Layer 10 of a small transformer language model trained on English Wikipedia (21 layers, counted from 0, width 128).
A neuron's activation on a vector x is quick GELU(weights . x), where the dot is the dot product. Quick GELU of z is z times sigmoid(1.702 z).

Input weights of the MLP neurons that the questions are about. A number n stands for (n - 128) times 0.0083.
n94: 69, 81, 109, 127, 143, 122, 100, 118, 80, 150, 144, 110, 86, 88, 143, 143, 126, 84, 115, 125, 183, 114, 140, 142, 144, 93, 126, 150, 135, 160, 148, 168, 87, 145, 101, 106, 106, 118, 130, 94, 148, 161, 189, 110, 114, 126, 140, 120, 123, 107, 184, 176, 133, 76, 163, 123, 159, 158, 91, 165, 122, 108, 148, 148, 134, 145, 88, 94, 90, 94, 111, 81, 115, 163, 154, 137, 127, 102, 116, 177, 142, 89, 114, 112, 100, 122, 145, 127, 136, 110, 134, 134, 124, 100, 179, 148, 153, 158, 119, 178, 133, 111, 135, 141, 135, 87, 126, 135, 101, 136, 126, 96, 153, 153, 113, 146, 111, 147, 112, 114, 138, 175, 120, 149, 125, 139, 116, 144
n96: 134, 143, 135, 139, 115, 90, 104, 114, 132, 101, 116, 119, 133, 165, 117, 141, 140, 136, 118, 154, 143, 117, 97, 133, 117, 116, 139, 141, 152, 152, 115, 129, 136, 143, 109, 145, 102, 138, 147, 152, 137, 129, 96, 138, 107, 168, 112, 134, 98, 115, 148, 145, 81, 114, 120, 124, 103, 140, 119, 112, 131, 124, 122, 107, 115, 132, 109, 155, 98, 108, 120, 112, 174, 136, 145, 130, 123, 147, 147, 123, 131, 151, 151, 99, 134, 118, 137, 138, 92, 140, 149, 119, 125, 118, 146, 111, 127, 121, 134, 129, 136, 153, 87, 125, 105, 127, 139, 138, 135, 148, 110, 124, 121, 173, 151, 118, 129, 121, 178, 103, 147, 93, 117, 157, 99, 137, 182, 150
n194: 132, 151, 125, 126, 98, 84, 125, 143, 124, 137, 124, 108, 120, 124, 111, 113, 118, 133, 106, 129, 174, 117, 113, 134, 127, 129, 135, 122, 118, 104, 134, 103, 121, 146, 136, 161, 139, 103, 141, 136, 110, 127, 140, 136, 125, 118, 130, 131, 156, 112, 147, 107, 129, 109, 128, 108, 117, 102, 115, 126, 115, 112, 117, 130, 122, 112, 138, 112, 128, 113, 158, 124, 234, 92, 128, 151, 122, 136, 166, 139, 120, 145, 114, 101, 139, 142, 146, 149, 136, 104, 163, 119, 149, 107, 101, 123, 121, 74, 112, 145, 143, 140, 104, 121, 123, 95, 112, 123, 103, 144, 138, 114, 105, 134, 136, 116, 84, 154, 137, 116, 148, 148, 102, 139, 135, 120, 148, 129
n200: 150, 114, 113, 73, 126, 150, 127, 164, 97, 141, 132, 89, 145, 184, 96, 167, 134, 164, 152, 142, 49, 127, 126, 125, 199, 160, 95, 139, 109, 96, 7, 203, 132, 71, 45, 139, 137, 56, 135, 169, 220, 89, 112, 121, 134, 93, 131, 136, 60, 118, 174, 120, 76, 145, 120, 84, 113, 155, 170, 189, 129, 140, 125, 104, 132, 116, 161, 156, 67, 132, 144, 76, 141, 112, 85, 127, 183, 115, 135, 61, 63, 121, 89, 135, 35, 173, 119, 64, 86, 112, 186, 184, 109, 95, 104, 63, 141, 98, 70, 130, 147, 155, 99, 106, 155, 116, 154, 144, 146, 133, 122, 147, 120, 184, 67, 104, 155, 163, 193, 169, 132, 119, 150, 176, 128, 90, 119, 154
n255: 92, 146, 100, 74, 156, 139, 94, 156, 162, 159, 115, 126, 73, 159, 98, 132, 138, 153, 112, 91, 156, 114, 117, 134, 111, 111, 178, 113, 116, 95, 106, 103, 148, 117, 124, 141, 122, 125, 178, 115, 84, 116, 154, 133, 155, 103, 113, 152, 88, 115, 119, 123, 78, 140, 108, 89, 141, 115, 107, 140, 117, 135, 141, 147, 96, 93, 167, 127, 126, 126, 192, 167, 141, 162, 215, 133, 148, 120, 146, 58, 104, 155, 125, 154, 155, 146, 127, 149, 92, 117, 140, 131, 113, 121, 164, 135, 124, 120, 125, 142, 142, 183, 101, 118, 110, 125, 89, 122, 204, 95, 177, 107, 87, 143, 161, 142, 157, 182, 152, 114, 133, 145, 182, 133, 135, 140, 118, 110
n257: 103, 133, 117, 119, 156, 100, 126, 101, 105, 159, 129, 137, 135, 164, 139, 157, 144, 167, 84, 113, 94, 127, 112, 134, 185, 152, 153, 102, 159, 123, 147, 191, 99, 114, 127, 144, 132, 112, 141, 111, 172, 124, 107, 127, 145, 82, 96, 146, 88, 126, 140, 167, 83, 99, 132, 117, 125, 127, 155, 144, 137, 109, 110, 99, 105, 114, 149, 116, 97, 130, 158, 129, 132, 116, 117, 114, 160, 91, 96, 106, 117, 115, 100, 103, 95, 118, 125, 125, 60, 93, 160, 166, 142, 115, 130, 163, 147, 147, 119, 108, 124, 167, 140, 162, 148, 143, 103, 129, 126, 112, 165, 127, 109, 143, 122, 156, 145, 164, 142, 119, 129, 147, 187, 153, 116, 93, 122, 117
n275: 140, 116, 135, 114, 104, 123, 108, 176, 124, 144, 160, 99, 122, 78, 114, 108, 114, 134, 83, 126, 103, 115, 125, 127, 96, 111, 142, 145, 141, 153, 143, 125, 116, 149, 133, 105, 152, 74, 143, 119, 117, 130, 138, 129, 140, 92, 107, 88, 120, 141, 168, 120, 125, 140, 147, 89, 149, 150, 126, 108, 147, 115, 141, 109, 110, 110, 127, 119, 126, 104, 147, 116, 131, 88, 118, 155, 145, 114, 126, 115, 106, 146, 149, 114, 141, 100, 113, 141, 112, 148, 140, 175, 117, 96, 97, 117, 146, 63, 108, 158, 149, 196, 125, 161, 141, 119, 100, 174, 140, 154, 129, 124, 114, 138, 133, 129, 71, 199, 181, 113, 127, 138, 154, 143, 143, 96, 137, 125
n328: 129, 95, 114, 148, 172, 160, 119, 142, 94, 137, 154, 154, 141, 109, 121, 85, 127, 100, 139, 110, 150, 126, 99, 143, 115, 129, 139, 106, 119, 170, 107, 122, 103, 136, 131, 111, 116, 121, 102, 76, 115, 123, 104, 131, 125, 102, 103, 168, 121, 139, 139, 131, 159, 136, 156, 115, 143, 133, 108, 138, 121, 116, 145, 124, 132, 111, 170, 150, 134, 64, 136, 121, 128, 116, 121, 168, 146, 163, 147, 99, 130, 107, 149, 106, 134, 154, 109, 119, 169, 93, 131, 151, 80, 127, 158, 133, 150, 93, 154, 108, 139, 146, 132, 142, 129, 93, 143, 109, 125, 147, 155, 121, 142, 129, 141, 153, 97, 148, 126, 95, 119, 118, 139, 128, 121, 107, 139, 138
n387: 125, 87, 120, 123, 156, 133, 140, 157, 110, 73, 132, 113, 167, 123, 117, 112, 157, 122, 109, 127, 110, 117, 109, 86, 172, 95, 113, 128, 110, 139, 141, 145, 100, 123, 119, 135, 75, 112, 150, 168, 146, 170, 158, 136, 167, 139, 131, 158, 89, 116, 121, 118, 132, 144, 121, 163, 136, 110, 133, 182, 122, 110, 137, 165, 124, 135, 103, 142, 95, 164, 135, 141, 121, 107, 167, 77, 136, 107, 107, 86, 138, 139, 119, 130, 156, 144, 116, 105, 128, 83, 126, 94, 125, 125, 93, 143, 159, 151, 137, 150, 146, 124, 134, 83, 116, 140, 101, 141, 94, 148, 171, 124, 154, 114, 124, 196, 84, 141, 147, 138, 102, 77, 93, 135, 123, 132, 115, 139
n475: 128, 138, 61, 112, 116, 165, 125, 147, 143, 156, 140, 130, 130, 141, 68, 100, 110, 93, 169, 140, 140, 138, 139, 108, 131, 65, 126, 167, 137, 88, 161, 128, 163, 75, 141, 130, 137, 115, 90, 126, 130, 116, 146, 135, 163, 133, 172, 149, 143, 115, 137, 113, 129, 111, 119, 107, 108, 178, 136, 135, 101, 112, 182, 131, 126, 149, 136, 116, 108, 123, 166, 111, 118, 171, 102, 148, 137, 123, 155, 139, 132, 104, 127, 137, 80, 126, 145, 130, 142, 134, 109, 213, 97, 98, 112, 112, 127, 144, 125, 156, 159, 150, 119, 137, 167, 121, 143, 151, 138, 122, 138, 135, 150, 133, 113, 153, 152, 125, 126, 97, 187, 153, 163, 148, 111, 118, 188, 133
n497: 132, 118, 122, 123, 141, 97, 130, 110, 138, 125, 145, 134, 127, 134, 122, 119, 132, 124, 84, 141, 142, 161, 126, 112, 136, 118, 148, 162, 124, 158, 153, 96, 46, 91, 152, 102, 102, 131, 105, 160, 100, 144, 163, 106, 88, 116, 133, 143, 118, 127, 162, 120, 96, 132, 117, 141, 136, 113, 99, 118, 134, 164, 151, 161, 117, 163, 147, 117, 121, 131, 138, 130, 153, 139, 123, 99, 147, 141, 144, 128, 136, 102, 96, 129, 134, 138, 124, 130, 121, 113, 99, 148, 124, 106, 92, 127, 142, 136, 134, 149, 133, 122, 161, 161, 121, 115, 140, 132, 122, 143, 103, 68, 123, 119, 119, 136, 81, 147, 141, 99, 123, 103, 136, 106, 133, 153, 141, 156

Each question shows a token from some text and the vector x that enters the MLP there. A number n stands for (n - 128) times 0.031.

"\n": 130, 137, 125, 157, 146, 189, 159, 137, 158, 139, 121, 176, 128, 131, 127, 116, 147, 131, 141, 132, 128, 127, 137, 168, 127, 130, 128, 121, 133, 115, 152, 115, 125, 132, 125, 139, 126, 122, 127, 100, 96, 128, 131, 139, 144, 129, 136, 134, 120, 186, 112, 129, 154, 154, 140, 134, 130, 128, 123, 134, 133, 129, 132, 119, 128, 127, 135, 135, 159, 130, 139, 125, 102, 135, 135, 136, 126, 119, 136, 133, 98, 124, 133, 147, 125, 126, 132, 136, 142, 127, 132, 102, 129, 138, 134, 158, 124, 126, 151, 131, 26, 141, 145, 120, 124, 129, 128, 104, 135, 141, 133, 152, 111, 125, 142, 141, 126, 122, 126, 125, 103, 111, 121, 105, 146, 120, 128, 108
Which neuron fires most, and how strongly? n328, at about 1.9

" ": 139, 116, 162, 126, 106, 180, 134, 129, 161, 134, 132, 130, 133, 134, 127, 131, 140, 146, 153, 132, 112, 128, 133, 143, 130, 137, 124, 136, 121, 124, 138, 124, 156, 120, 133, 144, 135, 110, 130, 138, 134, 128, 125, 136, 109, 116, 131, 119, 101, 178, 134, 138, 155, 131, 130, 119, 121, 133, 137, 126, 134, 133, 133, 98, 128, 121, 127, 132, 165, 158, 130, 106, 112, 117, 125, 135, 117, 128, 135, 131, 115, 142, 140, 140, 146, 132, 132, 129, 122, 157, 148, 90, 149, 129, 133, 164, 148, 149, 150, 118, 38, 116, 144, 111, 119, 143, 135, 141, 162, 125, 130, 157, 121, 143, 146, 58, 165, 118, 136, 139, 85, 125, 140, 118, 149, 127, 129, 110
Which of these neurons fires most? n200

"up": 145, 186, 183, 165, 121, 132, 128, 104, 134, 154, 97, 132, 164, 131, 126, 137, 120, 156, 142, 147, 105, 134, 119, 151, 125, 131, 148, 142, 143, 152, 173, 117, 121, 126, 130, 143, 103, 136, 158, 143, 94, 117, 105, 159, 113, 125, 130, 110, 149, 153, 161, 119, 152, 155, 152, 110, 136, 129, 142, 88, 114, 115, 129, 121, 128, 116, 128, 137, 127, 137, 122, 116, 130, 120, 121, 120, 108, 147, 135, 143, 141, 143, 120, 88, 146, 143, 139, 155, 161, 127, 125, 133, 134, 103, 135, 156, 59, 146, 128, 125, 39, 129, 147, 108, 130, 134, 94, 133, 115, 172, 88, 186, 115, 124, 141, 122, 164, 139, 139, 126, 131, 119, 117, 157, 143, 110, 122, 126
Which of these neurons fires most? n96

" he": 131, 162, 156, 168, 126, 115, 145, 112, 131, 137, 115, 130, 126, 131, 125, 120, 149, 130, 117, 130, 154, 110, 155, 119, 113, 132, 131, 124, 120, 115, 144, 117, 119, 154, 155, 144, 140, 135, 133, 117, 85, 116, 145, 134, 154, 108, 131, 137, 124, 178, 84, 129, 143, 169, 115, 139, 138, 136, 153, 135, 110, 85, 135, 130, 128, 139, 128, 133, 201, 129, 124, 114, 114, 159, 120, 164, 116, 144, 128, 132, 120, 124, 141, 123, 137, 152, 136, 122, 137, 176, 132, 113, 164, 139, 126, 159, 123, 137, 131, 150, 32, 159, 146, 127, 147, 188, 137, 109, 151, 137, 101, 115, 106, 143, 127, 126, 137, 145, 128, 136, 106, 127, 141, 87, 142, 109, 108, 107
Which neuron fires most, and how strongly? n255, at about 0.39

"0": 138, 124, 171, 171, 119, 161, 182, 138, 173, 127, 104, 162, 168, 137, 125, 119, 149, 120, 160, 140, 109, 115, 116, 147, 137, 113, 130, 128, 142, 129, 195, 118, 134, 133, 171, 141, 125, 140, 148, 143, 78, 122, 113, 129, 128, 147, 136, 129, 130, 160, 126, 138, 138, 129, 135, 128, 126, 132, 110, 130, 152, 132, 118, 164, 128, 126, 115, 111, 159, 170, 132, 120, 131, 120, 139, 127, 101, 127, 129, 141, 129, 131, 118, 133, 151, 139, 121, 138, 124, 143, 127, 105, 149, 114, 112, 147, 167, 158, 157, 124, 36, 127, 143, 113, 95, 142, 109, 118, 121, 132, 111, 128, 120, 107, 147, 125, 130, 102, 122, 117, 129, 113, 115, 114, 119, 126, 135, 125
Which of these neurons fires most? n387

"Between": 116, 118, 126, 125, 133, 134, 95, 135, 116, 134, 86, 162, 166, 105, 127, 144, 113, 143, 119, 151, 124, 132, 141, 146, 92, 150, 130, 137, 147, 149, 155, 129, 124, 150, 113, 155, 149, 122, 150, 140, 141, 124, 142, 137, 136, 126, 147, 135, 135, 156, 148, 123, 130, 124, 143, 145, 160, 155, 116, 108, 153, 141, 142, 91, 128, 116, 134, 127, 134, 180, 76, 119, 103, 131, 130, 138, 150, 105, 151, 124, 194, 139, 117, 140, 147, 111, 119, 131, 133, 144, 165, 121, 143, 116, 130, 171, 90, 143, 135, 141, 23, 162, 157, 96, 111, 138, 105, 131, 138, 137, 114, 125, 121, 126, 110, 124, 119, 126, 125, 166, 125, 125, 122, 102, 141, 144, 132, 108
Which two neurons fire most, strongest first? n275, n94

"ed": 170, 143, 168, 200, 124, 131, 97, 135, 122, 130, 116, 168, 163, 91, 128, 131, 98, 137, 153, 150, 132, 137, 139, 145, 148, 144, 105, 116, 127, 110, 164, 115, 139, 99, 127, 94, 129, 113, 126, 134, 121, 136, 161, 151, 136, 136, 129, 145, 112, 131, 156, 104, 121, 129, 127, 124, 113, 110, 131, 79, 143, 122, 125, 127, 128, 133, 123, 139, 126, 122, 109, 132, 131, 129, 117, 132, 84, 114, 142, 135, 167, 133, 133, 159, 133, 133, 146, 159, 135, 130, 136, 111, 185, 155, 145, 131, 118, 174, 155, 142, 37, 100, 137, 154, 117, 136, 115, 99, 147, 138, 121, 123, 102, 129, 119, 140, 123, 127, 127, 129, 146, 98, 145, 168, 165, 150, 142, 145
Which two neurons fire most, strongest first? n497, n96

" June": 127, 119, 125, 163, 133, 144, 157, 132, 134, 99, 110, 130, 122, 124, 124, 124, 155, 131, 155, 139, 128, 132, 138, 151, 130, 128, 114, 100, 116, 108, 136, 98, 115, 136, 143, 168, 137, 104, 123, 144, 132, 117, 125, 165, 123, 130, 159, 148, 139, 156, 133, 123, 152, 161, 140, 134, 131, 129, 134, 132, 165, 127, 96, 127, 128, 138, 139, 143, 101, 148, 128, 101, 114, 156, 116, 119, 127, 116, 129, 126, 184, 162, 156, 114, 137, 116, 123, 128, 160, 132, 121, 120, 114, 166, 106, 174, 87, 191, 146, 165, 32, 121, 148, 92, 135, 126, 108, 111, 141, 133, 108, 149, 148, 135, 138, 120, 152, 129, 93, 145, 146, 143, 124, 109, 170, 111, 132, 132
Which of these neurons fires most? n387

" there": 144, 143, 175, 168, 106, 120, 173, 112, 114, 166, 115, 159, 179, 102, 128, 123, 121, 128, 95, 168, 146, 147, 124, 134, 79, 147, 134, 138, 144, 127, 147, 137, 124, 159, 124, 140, 139, 154, 130, 144, 98, 161, 135, 139, 134, 113, 139, 105, 167, 178, 115, 143, 109, 186, 130, 106, 143, 132, 153, 133, 122, 73, 106, 99, 128, 123, 122, 159, 179, 130, 115, 121, 127, 151, 92, 156, 113, 102, 134, 171, 140, 100, 132, 120, 121, 110, 144, 131, 116, 134, 120, 128, 143, 110, 108, 128, 126, 145, 169, 129, 39, 168, 175, 110, 134, 175, 68, 156, 122, 142, 128, 127, 124, 116, 140, 136, 98, 162, 129, 133, 116, 138, 118, 121, 176, 105, 105, 88
Which of these neurons fires most? n275

" September": 127, 109, 154, 128, 124, 142, 205, 138, 113, 99, 111, 112, 150, 126, 125, 152, 172, 118, 139, 147, 151, 134, 133, 157, 106, 131, 118, 113, 107, 117, 151, 87, 117, 142, 140, 167, 119, 94, 119, 143, 127, 142, 82, 172, 143, 135, 160, 126, 130, 141, 129, 119, 127, 202, 138, 160, 87, 135, 134, 151, 177, 131, 101, 149, 128, 126, 145, 139, 150, 170, 149, 106, 118, 142, 126, 122, 120, 124, 135, 143, 152, 135, 138, 131, 139, 140, 135, 156, 146, 141, 126, 96, 135, 152, 106, 162, 88, 136, 126, 159, 29, 119, 166, 105, 130, 140, 105, 112, 121, 107, 104, 119, 144, 136, 132, 123, 127, 114, 115, 148, 123, 127, 138, 110, 172, 129, 139, 125
Which neuron fires most, and how strongly? n387, at about 1.6

";": 137, 149, 137, 153, 111, 151, 118, 133, 136, 148, 124, 143, 143, 139, 127, 121, 102, 124, 132, 127, 125, 137, 147, 160, 111, 135, 121, 117, 112, 103, 144, 115, 114, 131, 159, 128, 117, 125, 130, 129, 111, 125, 165, 143, 129, 124, 128, 122, 141, 151, 125, 134, 145, 142, 153, 106, 171, 133, 152, 120, 112, 128, 132, 127, 128, 135, 113, 124, 167, 149, 117, 127, 79, 136, 147, 135, 113, 146, 127, 119, 179, 118, 141, 138, 116, 112, 145, 137, 130, 144, 144, 129, 129, 144, 122, 153, 105, 140, 158, 145, 31, 115, 159, 154, 180, 147, 131, 109, 109, 127, 118, 148, 151, 108, 130, 122, 150, 131, 134, 137, 127, 120, 129, 142, 132, 134, 127, 130
Which of these neurons fires most? n475

"ion": 165, 200, 179, 204, 111, 128, 120, 128, 140, 141, 150, 151, 144, 127, 125, 119, 144, 122, 130, 130, 124, 134, 131, 145, 129, 129, 145, 118, 107, 107, 142, 106, 120, 140, 128, 131, 131, 134, 141, 135, 141, 134, 173, 149, 141, 121, 154, 130, 143, 142, 157, 133, 139, 105, 142, 160, 116, 150, 134, 81, 145, 141, 115, 129, 128, 151, 134, 117, 154, 139, 92, 118, 125, 101, 121, 123, 107, 143, 131, 139, 142, 134, 122, 157, 128, 112, 133, 127, 159, 117, 128, 147, 170, 147, 143, 141, 77, 124, 137, 153, 20, 118, 124, 117, 122, 110, 109, 127, 95, 136, 126, 141, 117, 129, 119, 111, 142, 124, 131, 143, 142, 121, 121, 115, 179, 137, 116, 120
Which of these neurons fires most? n194

"1": 126, 132, 179, 146, 119, 160, 196, 123, 145, 141, 106, 146, 141, 136, 124, 129, 140, 110, 161, 141, 119, 122, 144, 156, 121, 133, 140, 116, 122, 124, 171, 123, 131, 133, 172, 113, 139, 136, 132, 143, 122, 139, 125, 117, 115, 141, 138, 121, 130, 181, 124, 138, 142, 128, 133, 133, 111, 124, 119, 110, 120, 135, 117, 160, 128, 142, 143, 124, 124, 159, 109, 114, 129, 135, 136, 123, 127, 138, 141, 147, 136, 100, 114, 148, 138, 101, 133, 156, 122, 137, 114, 106, 148, 135, 129, 138, 143, 178, 135, 117, 24, 134, 141, 105, 88, 132, 126, 130, 111, 139, 96, 134, 139, 92, 127, 116, 143, 102, 123, 134, 126, 127, 134, 116, 128, 158, 133, 121
Which neuron fires most, and how strongly? n497, at about 0.4